Layer 3 of a small transformer language model trained on English Wikipedia (9 layers, counted from 0, width 64).
A neuron's activation on a vector x is GELU(gate . x) times (in . x), where the dot is the dot product.

Input weights of the MLP neurons that the questions are about. A number n stands for (n - 500) times 0.0016.
n2 gate: 809 430 492 492 384 373 350 506 353 520 452 680 584 418 718 409 392 555 395 682 492 450 368 733 453 717 321 648 417 535 480 373 583 595 62 353 509 708 435 493 593 258 411 306 499 302 337 447 480 305 475 565 570 417 585 500 438 270 549 519 426 443 582 456
n22 gate: 511 629 500 249 352 557 532 382 411 302 536 454 616 466 669 746 224 741 545 540 182 413 445 457 482 601 499 657 527 545 259 467 698 339 473 713 635 327 482 658 457 277 668 370 455 471 488 491 416 478 408 316 490 671 398 603 441 190 630 632 510 616 590 627
n23 gate: 663 368 603 545 564 643 778 516 671 486 678 565 421 485 546 588 543 449 319 494 347 342 390 629 620 614 542 487 696 482 399 420 276 493 522 390 424 394 604 416 799 358 660 736 433 402 558 376 768 459 471 449 535 502 600 350 458 459 391 419 390 483 687 514
n27 gate: 624 374 626 404 605 310 725 568 551 968 396 821 638 341 717 666 480 632 665 746 234 539 600 702 382 483 444 246 429 627 455 538 720 461 448 396 510 859 476 529 324 678 447 586 484 542 724 618 608 635 362 562 312 447 512 452 694 536 712 673 538 429 542 444
n28 gate: 575 468 460 305 447 361 408 620 353 601 573 581 450 669 735 326 644 273 366 659 148 528 619 353 464 522 444 332 611 444 381 679 439 504 648 476 462 415 446 370 573 724 535 599 692 407 226 353 769 575 566 442 647 560 654 285 912 625 409 589 576 372 640 608
n81 gate: 633 810 600 320 617 676 398 364 399 687 594 550 519 517 346 713 556 477 281 544 340 605 574 490 626 590 234 607 686 284 522 450 656 696 328 507 463 412 575 590 644 598 294 642 359 576 628 541 398 410 705 391 443 616 653 435 551 667 574 561 164 295 690 537
n96 gate: 399 752 381 408 173 467 703 465 515 463 551 685 468 572 396 727 648 553 341 466 476 520 441 279 444 678 740 468 400 515 617 532 467 533 452 651 470 273 342 333 461 675 602 406 639 594 709 235 520 501 642 453 284 674 460 646 167 297 437 637 666 505 514 428
n98 gate: 341 678 580 359 650 368 494 624 200 484 413 372 672 417 508 372 582 596 368 642 361 315 557 597 531 647 685 729 511 622 686 605 656 743 647 533 556 352 602 614 543 629 741 432 460 578 509 518 443 807 578 477 529 725 438 731 363 610 348 518 473 428 580 767
n108 gate: 521 530 873 552 397 538 624 479 335 487 475 618 630 629 360 568 409 331 397 474 409 509 363 504 463 559 404 323 713 564 624 632 518 425 660 640 560 554 412 396 785 770 486 466 763 571 771 601 406 446 467 518 430 730 430 541 267 298 458 656 528 440 587 319
n113 gate: 482 717 473 455 598 374 506 343 494 461 235 385 399 411 591 314 502 476 718 638 518 722 677 475 598 295 520 465 549 439 505 806 536 215 637 347 489 301 382 451 347 521 379 554 710 404 693 259 680 511 453 420 409 219 756 658 179 499 320 393 646 463 354 545
n121 gate: 436 515 472 458 341 384 704 429 460 486 650 504 535 427 577 411 232 562 634 431 466 442 384 675 254 405 443 496 353 605 642 771 420 439 424 410 505 278 580 554 542 371 781 518 525 535 438 502 382 610 397 477 474 395 313 329 543 634 403 400 824 127 473 460
n125 gate: 585 459 423 558 675 477 449 446 440 317 594 506 343 517 607 281 697 592 781 460 417 540 35 442 419 700 326 529 633 414 451 365 618 470 629 665 441 409 634 700 531 458 672 714 354 625 474 538 356 733 444 338 534 685 502 435 515 417 403 265 574 393 326 376
n128 gate: 448 534 314 271 352 569 296 680 379 590 348 814 344 337 507 780 425 726 219 567 511 399 794 728 428 486 806 480 415 496 500 566 395 448 445 583 580 651 317 334 328 836 724 487 674 383 643 427 495 364 508 543 378 524 722 396 547 717 368 379 489 516 482 372
n151 gate: 458 548 272 485 356 603 740 541 258 198 487 466 364 423 405 476 538 751 518 572 530 505 679 378 455 464 568 512 210 243 588 656 612 461 749 207 536 551 513 678 611 666 612 567 461 474 710 712 601 426 639 532 495 516 628 436 275 414 495 556 242 713 754 689
n157 gate: 572 438 414 587 140 474 547 486 511 319 545 749 388 615 399 500 619 309 569 537 559 550 476 501 436 517 532 455 719 489 513 475 330 541 491 389 383 802 418 220 697 505 572 434 659 344 386 409 624 591 410 614 525 760 514 177 501 444 563 200 636 614 471 377
n161 gate: 419 718 731 630 642 363 492 469 761 560 565 147 399 711 245 802 484 502 486 479 335 345 370 435 329 435 478 731 435 553 451 583 624 138 586 459 613 504 488 668 398 649 562 647 611 378 514 538 567 551 355 384 429 559 547 504 612 297 352 289 442 571 356 422
n165 gate: 634 721 581 565 831 304 572 669 666 456 21 491 535 343 499 577 530 480 567 557 652 335 430 685 615 185 419 498 370 371 556 578 360 470 533 541 490 437 617 374 489 535 619 494 380 286 549 451 400 597 665 387 240 236 187 536 552 352 516 607 308 324 527 437
n171 gate: 511 731 381 605 573 359 509 392 162 484 268 443 620 384 239 423 491 473 676 461 295 556 442 481 435 335 471 312 697 440 517 520 538 511 633 615 126 620 620 571 646 577 696 368 601 694 545 546 663 424 354 366 466 528 521 402 738 584 548 577 322 502 430 216
n2 in: 533 573 601 403 400 155 721 551 468 400 509 411 490 693 614 561 230 579 302 686 611 600 363 694 326 638 610 460 434 446 563 373 478 384 365 555 339 200 572 462 466 408 544 372 468 382 612 489 479 376 654 500 416 510 603 468 523 758 461 502 377 362 450 467
n22 in: 607 680 837 609 415 555 607 471 342 336 630 404 582 703 722 381 412 681 325 344 470 591 501 474 461 436 453 519 335 357 346 601 411 518 462 694 428 801 229 270 578 597 620 376 429 335 538 310 688 315 472 690 768 358 456 616 735 522 550 475 407 523 339 480
n23 in: 579 611 536 758 507 425 537 590 639 414 677 741 574 337 361 400 721 703 759 484 585 567 708 455 799 472 295 467 461 436 617 468 519 642 740 627 313 607 545 315 392 488 485 519 383 375 623 467 513 386 339 678 582 467 537 451 484 500 558 565 651 551 305 550
n27 in: 625 386 670 591 558 267 330 704 233 557 493 433 571 639 570 896 568 690 667 616 408 560 369 403 300 578 601 403 535 458 448 476 403 421 596 810 693 600 492 405 516 606 532 221 449 431 771 194 388 442 428 499 341 671 754 375 605 612 585 563 499 280 389 228
n28 in: 585 427 220 506 358 374 383 634 262 489 698 428 487 673 632 606 516 608 534 537 506 407 409 730 504 572 764 679 757 472 581 767 383 221 177 204 489 285 518 323 542 464 560 555 464 491 477 387 406 557 548 472 504 401 338 539 277 560 415 393 572 392 114 401
n81 in: 438 520 743 295 475 397 657 555 417 536 610 276 357 471 567 447 289 587 319 410 200 550 398 384 472 556 594 618 740 375 621 329 463 540 476 605 240 407 784 560 486 606 643 613 412 423 565 540 473 653 648 532 330 683 417 497 299 703 305 449 348 744 706 581
n96 in: 399 623 580 805 472 504 641 667 581 393 576 614 348 588 528 584 112 666 261 767 668 426 419 376 529 727 696 482 644 482 583 595 684 383 172 570 604 402 462 546 498 635 565 489 609 702 695 573 325 416 490 760 309 732 315 476 737 600 572 535 560 668 618 513
n98 in: 589 423 479 750 486 472 525 578 409 348 547 459 362 380 608 557 586 360 433 393 479 522 590 742 715 582 521 300 432 563 421 494 643 443 484 735 523 342 334 535 586 601 658 628 490 751 511 613 387 596 647 300 631 669 600 728 350 478 401 740 813 398 419 513
n108 in: 668 244 212 666 469 447 302 485 377 443 508 201 734 522 512 506 739 650 694 553 555 562 560 535 510 443 483 478 450 305 291 483 715 467 566 426 584 663 490 271 306 476 334 364 459 592 437 441 491 608 547 374 515 455 452 519 492 329 787 448 365 674 669 735
n113 in: 582 400 403 296 823 182 582 578 530 292 544 678 374 433 785 519 485 510 401 611 759 577 610 373 550 321 402 450 503 420 573 784 491 115 640 316 480 762 633 380 408 487 449 424 306 460 620 272 520 723 361 742 347 513 767 694 410 440 762 637 629 587 632 514
n121 in: 608 721 325 439 487 508 353 451 186 387 652 705 392 302 444 270 385 673 764 579 503 351 536 648 419 463 455 675 235 843 648 692 351 524 454 591 556 359 673 376 419 449 389 643 410 607 468 437 522 458 428 690 459 539 564 401 583 532 400 537 620 279 619 418
n125 in: 554 686 432 467 439 397 384 235 379 383 541 366 218 698 608 567 508 532 461 581 228 384 462 676 596 267 318 739 360 575 606 679 376 659 334 492 436 328 638 659 570 486 424 505 394 492 319 490 483 862 478 294 531 752 444 364 645 558 592 618 328 417 439 427
n128 in: 543 702 342 584 563 450 612 151 468 177 353 268 581 353 380 699 449 591 378 535 658 496 748 555 447 549 774 824 364 339 629 767 599 706 589 559 459 214 757 467 390 520 701 313 210 538 383 391 458 526 335 360 472 500 458 711 784 571 551 784 248 460 317 417
n151 in: 487 780 402 436 682 231 366 589 309 312 649 426 471 744 531 546 500 628 191 761 520 349 317 698 769 654 598 392 671 423 225 436 567 798 681 475 425 433 293 499 687 373 702 584 698 391 362 500 379 343 335 358 581 680 463 193 557 182 473 497 368 604 311 614
n157 in: 604 572 521 295 433 516 416 631 423 409 595 510 415 677 408 314 492 549 374 742 529 249 426 487 398 678 489 439 727 538 596 543 324 498 475 527 460 566 649 557 710 663 563 406 363 393 430 718 547 622 429 435 218 496 537 441 652 560 480 326 343 480 626 681
n161 in: 587 363 266 361 619 262 786 387 876 577 780 408 355 683 607 537 653 472 405 476 582 339 390 497 444 510 382 585 340 581 500 359 481 129 517 425 542 600 462 639 260 579 766 826 658 825 418 811 225 486 373 408 508 369 762 464 249 240 338 366 568 417 400 642
n165 in: 399 507 517 899 529 425 252 693 581 570 606 470 386 408 526 539 499 472 505 441 506 635 614 505 480 464 634 417 312 817 270 412 438 144 631 439 504 468 300 722 549 680 425 495 606 602 331 773 404 748 511 581 641 435 509 246 630 680 609 573 328 530 652 540
n171 in: 564 545 465 444 330 484 608 472 379 576 325 355 716 569 178 399 402 399 539 527 389 514 602 657 370 577 490 613 590 431 677 509 324 487 479 434 255 635 559 595 656 309 458 413 371 485 470 460 301 281 458 760 478 275 424 399 394 487 631 584 566 396 397 537

Each question shows a token from some text and the vector x that enters the MLP there. A number n stands for (n - 500) times 0.0092.

" at": 595 441 284 548 642 591 549 467 483 737 535 504 396 622 575 312 531 497 349 506 515 566 510 571 371 444 530 474 559 761 549 497 420 517 454 643 485 388 512 382 594 535 455 490 506 575 370 687 565 417 552 412 580 412 374 507 519 452 449 343 497 514 509 532
Which neuron lights up most? n28

"iz": 499 494 620 503 706 452 536 481 297 543 630 640 459 521 449 437 583 477 437 597 663 638 435 372 325 519 582 377 583 621 450 497 485 451 411 615 571 349 453 524 529 525 530 566 406 642 415 532 564 400 465 402 568 713 532 655 466 503 492 386 393 236 456 619
The most active neuron and its activation: n98, at about 4.7

" and": 600 445 295 586 549 575 562 504 469 587 584 546 542 527 470 496 488 356 404 552 711 624 504 539 428 615 689 490 465 502 718 459 494 642 516 578 512 469 640 392 480 480 525 556 481 583 349 620 599 541 599 433 532 515 545 598 462 601 276 392 371 480 446 478
The two highest activations, in order: n128, n98

" by": 587 432 322 551 659 557 531 607 464 523 507 552 380 519 607 434 515 507 310 507 652 580 520 533 428 477 536 716 492 737 569 413 430 537 625 632 498 423 576 402 493 392 488 444 563 592 316 696 660 413 474 370 537 541 545 617 490 529 346 376 477 593 508 481
The three highest activations, in order: n98, n128, n171

"9": 644 390 453 517 572 548 547 462 495 486 602 446 599 554 635 416 573 421 573 483 649 421 597 533 384 474 589 433 378 510 652 492 477 565 623 529 529 627 555 423 759 492 474 455 354 490 317 518 609 324 629 447 313 557 443 668 306 431 554 563 408 681 557 397
The most active neuron and its activation: n108, at about 2

"5": 517 429 538 543 707 580 473 541 461 600 599 467 553 580 649 382 590 612 462 566 560 495 628 436 517 453 597 447 442 535 680 541 443 431 508 464 557 337 406 430 618 518 535 457 434 549 349 517 600 296 591 507 408 661 457 607 233 359 501 556 350 616 439 252
The three highest activations, in order: n151, n113, n98

" the": 576 451 272 471 534 468 535 529 494 624 511 664 422 612 510 537 508 534 375 408 540 546 550 566 477 524 603 613 509 626 540 611 550 516 560 594 587 511 595 363 643 374 656 573 523 543 334 637 643 485 512 514 563 481 398 584 455 470 251 365 448 527 406 358
The three highest activations, in order: n128, n121, n28

"St": 607 549 399 506 523 473 504 442 484 593 582 593 724 646 542 309 400 361 603 500 729 537 291 469 480 325 540 429 535 618 573 471 531 408 470 574 465 475 651 400 547 420 590 496 557 611 317 552 563 441 558 505 458 477 454 628 407 502 431 486 334 445 557 413
The two highest activations, in order: n121, n2

"el": 396 566 565 450 698 530 592 383 481 574 464 527 483 507 644 443 459 508 215 485 592 635 594 427 460 486 669 284 503 650 467 540 599 371 379 588 495 468 662 410 685 295 496 432 531 329 633 523 545 469 598 539 388 513 499 597 365 565 461 435 431 461 552 448
Which neuron lights up most? n113

"\n": 565 527 452 618 698 460 592 590 444 634 532 627 465 624 517 496 494 348 542 592 692 670 553 422 390 462 503 628 375 632 589 567 384 561 591 613 616 555 643 537 662 437 478 487 552 536 362 632 610 519 600 365 390 502 424 633 433 462 516 398 489 603 299 581
Which neuron lights up most? n165

"ited": 554 537 603 542 490 442 437 380 370 509 626 658 382 432 613 523 667 358 203 463 639 590 510 462 316 474 580 562 556 566 450 342 543 548 551 570 530 358 374 641 513 538 521 527 455 555 537 504 600 313 484 547 455 686 438 626 330 459 532 533 381 452 444 359
Which neuron lights up most? n96

"–201": 508 470 467 523 712 511 379 510 616 508 505 539 533 509 516 464 310 498 463 510 498 796 417 516 433 321 532 468 603 516 581 396 505 547 539 421 521 390 558 494 700 387 591 435 475 708 296 656 463 384 542 569 516 613 423 708 370 469 322 583 407 529 451 430
Which neuron lights up most? n98

"ies": 513 422 595 586 756 535 515 454 444 613 586 511 350 515 522 578 453 564 323 566 608 598 537 383 392 504 484 489 547 703 552 408 498 477 480 614 469 386 584 525 474 457 474 658 463 587 401 445 611 415 516 528 478 636 462 608 412 472 228 338 412 406 405 434
The most active neuron and its activation: n161, at about 5.2

"ord": 496 594 550 481 499 543 463 468 465 614 557 560 437 434 525 504 416 633 483 482 689 644 451 465 404 435 542 479 487 624 537 479 553 371 530 579 462 468 692 521 691 559 482 620 400 438 219 535 456 463 627 473 436 665 374 635 443 550 669 630 354 608 447 345
The three highest activations, in order: n81, n165, n125

"P": 500 546 520 536 492 534 443 561 437 595 576 606 617 529 530 328 455 465 606 543 714 426 363 522 390 346 590 530 434 600 636 522 486 472 432 553 620 463 522 476 705 382 561 496 525 688 320 556 589 423 542 408 398 531 510 615 354 440 374 440 320 381 653 388
Which neuron lights up most? n121

"ers": 569 445 415 660 714 486 554 421 404 536 643 541 510 575 536 454 514 521 410 554 710 626 416 324 341 409 486 548 598 649 464 435 480 420 478 612 531 431 597 536 584 465 509 522 379 568 360 513 661 441 607 408 509 606 559 648 538 442 317 415 377 353 416 497
Which neuron lights up most? n161

" (2": 514 404 391 579 417 439 549 483 413 420 616 534 580 565 628 485 443 547 590 523 612 572 556 477 366 395 435 413 442 658 713 429 309 517 549 562 677 610 521 496 716 454 555 461 340 416 294 571 609 330 557 326 498 470 393 606 499 486 433 556 643 586 501 408
Which neuron lights up most? n121

" 2005": 539 530 494 459 643 584 473 498 493 578 520 475 506 392 637 420 569 553 545 609 530 539 636 536 377 448 572 448 360 467 653 332 403 486 521 616 485 438 561 591 735 295 575 415 526 507 311 649 635 305 533 476 507 578 405 542 271 496 488 567 487 676 429 329
The most active neuron and its activation: n171, at about 1

"ra": 375 508 557 530 688 524 580 437 402 529 564 519 422 509 651 506 624 544 171 552 602 580 400 404 445 456 544 237 453 689 517 563 440 354 477 597 621 495 573 445 540 461 568 491 551 630 588 434 473 412 387 504 570 698 403 622 409 525 419 396 383 318 524 407
The two highest activations, in order: n96, n98

"lete": 446 445 575 648 463 507 425 415 497 641 516 644 435 491 578 473 431 424 378 576 654 597 462 383 277 353 580 589 603 538 442 393 525 397 680 586 528 512 576 543 599 484 526 602 445 509 330 631 531 416 534 584 497 549 531 594 293 422 516 584 292 363 421 371
The most active neuron and its activation: n161, at about 0.56

"R": 447 429 436 649 454 525 445 504 553 517 537 566 575 508 445 383 488 498 471 579 753 577 334 461 339 397 660 369 479 481 495 466 421 491 435 538 533 449 589 416 752 414 444 570 526 602 399 402 576 433 528 477 367 568 442 642 430 574 759 485 350 392 572 326
The three highest activations, in order: n96, n157, n108

"s,": 621 381 389 586 722 534 519 470 454 504 610 480 434 557 497 537 447 419 468 683 738 601 479 514 445 568 494 586 536 640 628 491 427 506 553 574 562 454 638 475 400 498 515 692 454 542 282 656 677 440 490 539 490 570 435 631 466 503 329 387 409 454 479 350
Which neuron lights up most? n161

"s": 492 412 458 647 619 598 563 450 440 605 669 531 493 471 585 610 368 460 394 587 669 582 503 408 486 415 488 479 515 649 616 554 522 421 449 532 475 430 652 538 450 545 445 784 387 638 360 553 534 465 523 508 520 640 482 705 461 577 369 442 355 522 487 318
The two highest activations, in order: n81, n161

"V": 386 575 546 626 437 593 472 610 495 600 485 581 609 543 568 372 430 543 588 564 718 532 407 451 493 445 692 393 510 487 590 560 453 423 509 459 526 501 609 384 722 470 509 683 430 558 401 449 524 493 619 441 341 655 488 646 363 498 701 434 353 454 531 355
The two highest activations, in order: n96, n157

"28": 645 433 433 442 625 583 536 468 547 526 506 436 472 512 686 444 558 465 545 495 578 503 529 520 411 408 531 484 352 578 599 454 507 560 594 533 589 521 549 525 861 460 597 339 461 561 326 625 578 293 496 450 342 605 475 521 405 321 357 482 378 621 566 372
The most active neuron and its activation: n151, at about 2.2

" still": 550 564 381 468 577 528 644 598 447 600 483 436 497 591 562 495 513 506 407 532 575 568 624 495 340 510 562 583 463 505 599 343 551 568 521 607 421 672 651 383 579 341 438 473 336 459 317 559 709 374 505 447 608 533 391 645 476 634 351 435 480 550 400 530
Which neuron lights up most? n2

"up": 485 487 609 521 475 664 602 473 321 576 569 572 486 470 581 488 449 526 449 433 560 665 596 445 457 341 440 338 422 664 485 520 621 446 493 543 516 463 644 503 526 462 514 515 367 509 166 477 464 392 543 394 407 590 387 470 476 540 647 451 380 687 517 475
Which neuron lights up most? n22

" spec": 417 679 417 477 625 432 525 548 444 585 574 548 371 555 361 433 426 443 460 764 701 653 411 468 498 461 614 504 488 622 577 414 510 543 410 593 559 502 560 356 509 504 556 567 302 606 290 427 550 409 493 482 671 590 414 590 645 398 464 478 446 396 402 403
Which neuron lights up most? n125

" features": 533 422 412 638 650 500 526 498 464 566 554 586 444 658 500 424 437 497 360 680 550 624 518 374 450 348 442 554 520 632 454 329 506 504 423 737 497 469 558 388 509 451 513 508 393 586 394 825 524 350 431 440 617 648 489 522 420 542 387 482 501 411 409 399
Which neuron lights up most? n125

"ue": 514 558 565 508 677 493 654 473 446 530 510 494 379 529 620 455 559 429 349 546 514 573 494 316 348 399 430 425 500 674 465 402 593 434 479 701 565 456 646 587 599 432 572 380 459 473 275 644 657 399 516 519 501 517 458 629 451 377 454 465 415 421 406 522
The two highest activations, in order: n161, n22

" not": 542 550 349 471 617 518 593 635 487 571 613 534 459 602 533 645 450 386 383 612 598 569 560 463 383 502 592 593 459 600 644 402 540 567 512 664 510 557 572 345 543 363 590 543 395 559 340 494 532 438 526 419 582 595 364 638 601 491 277 458 405 451 387 544
The most active neuron and its activation: n128, at about 1.4

" a": 561 443 369 537 519 458 599 644 493 665 506 514 360 642 584 453 586 505 463 437 447 698 594 568 503 502 578 513 436 592 554 576 516 463 532 606 658 570 695 409 618 368 662 440 423 499 359 660 706 413 585 432 492 601 344 509 380 537 495 380 591 546 428 468
The three highest activations, in order: n28, n98, n157

"1": 503 446 599 566 679 571 544 471 515 453 585 542 538 559 578 440 599 568 462 508 563 508 645 485 496 489 542 389 362 602 624 564 468 461 477 508 542 447 434 439 607 326 487 394 417 418 348 389 680 258 632 446 427 509 467 675 280 433 506 502 370 774 514 311
The most active neuron and its activation: n113, at about 2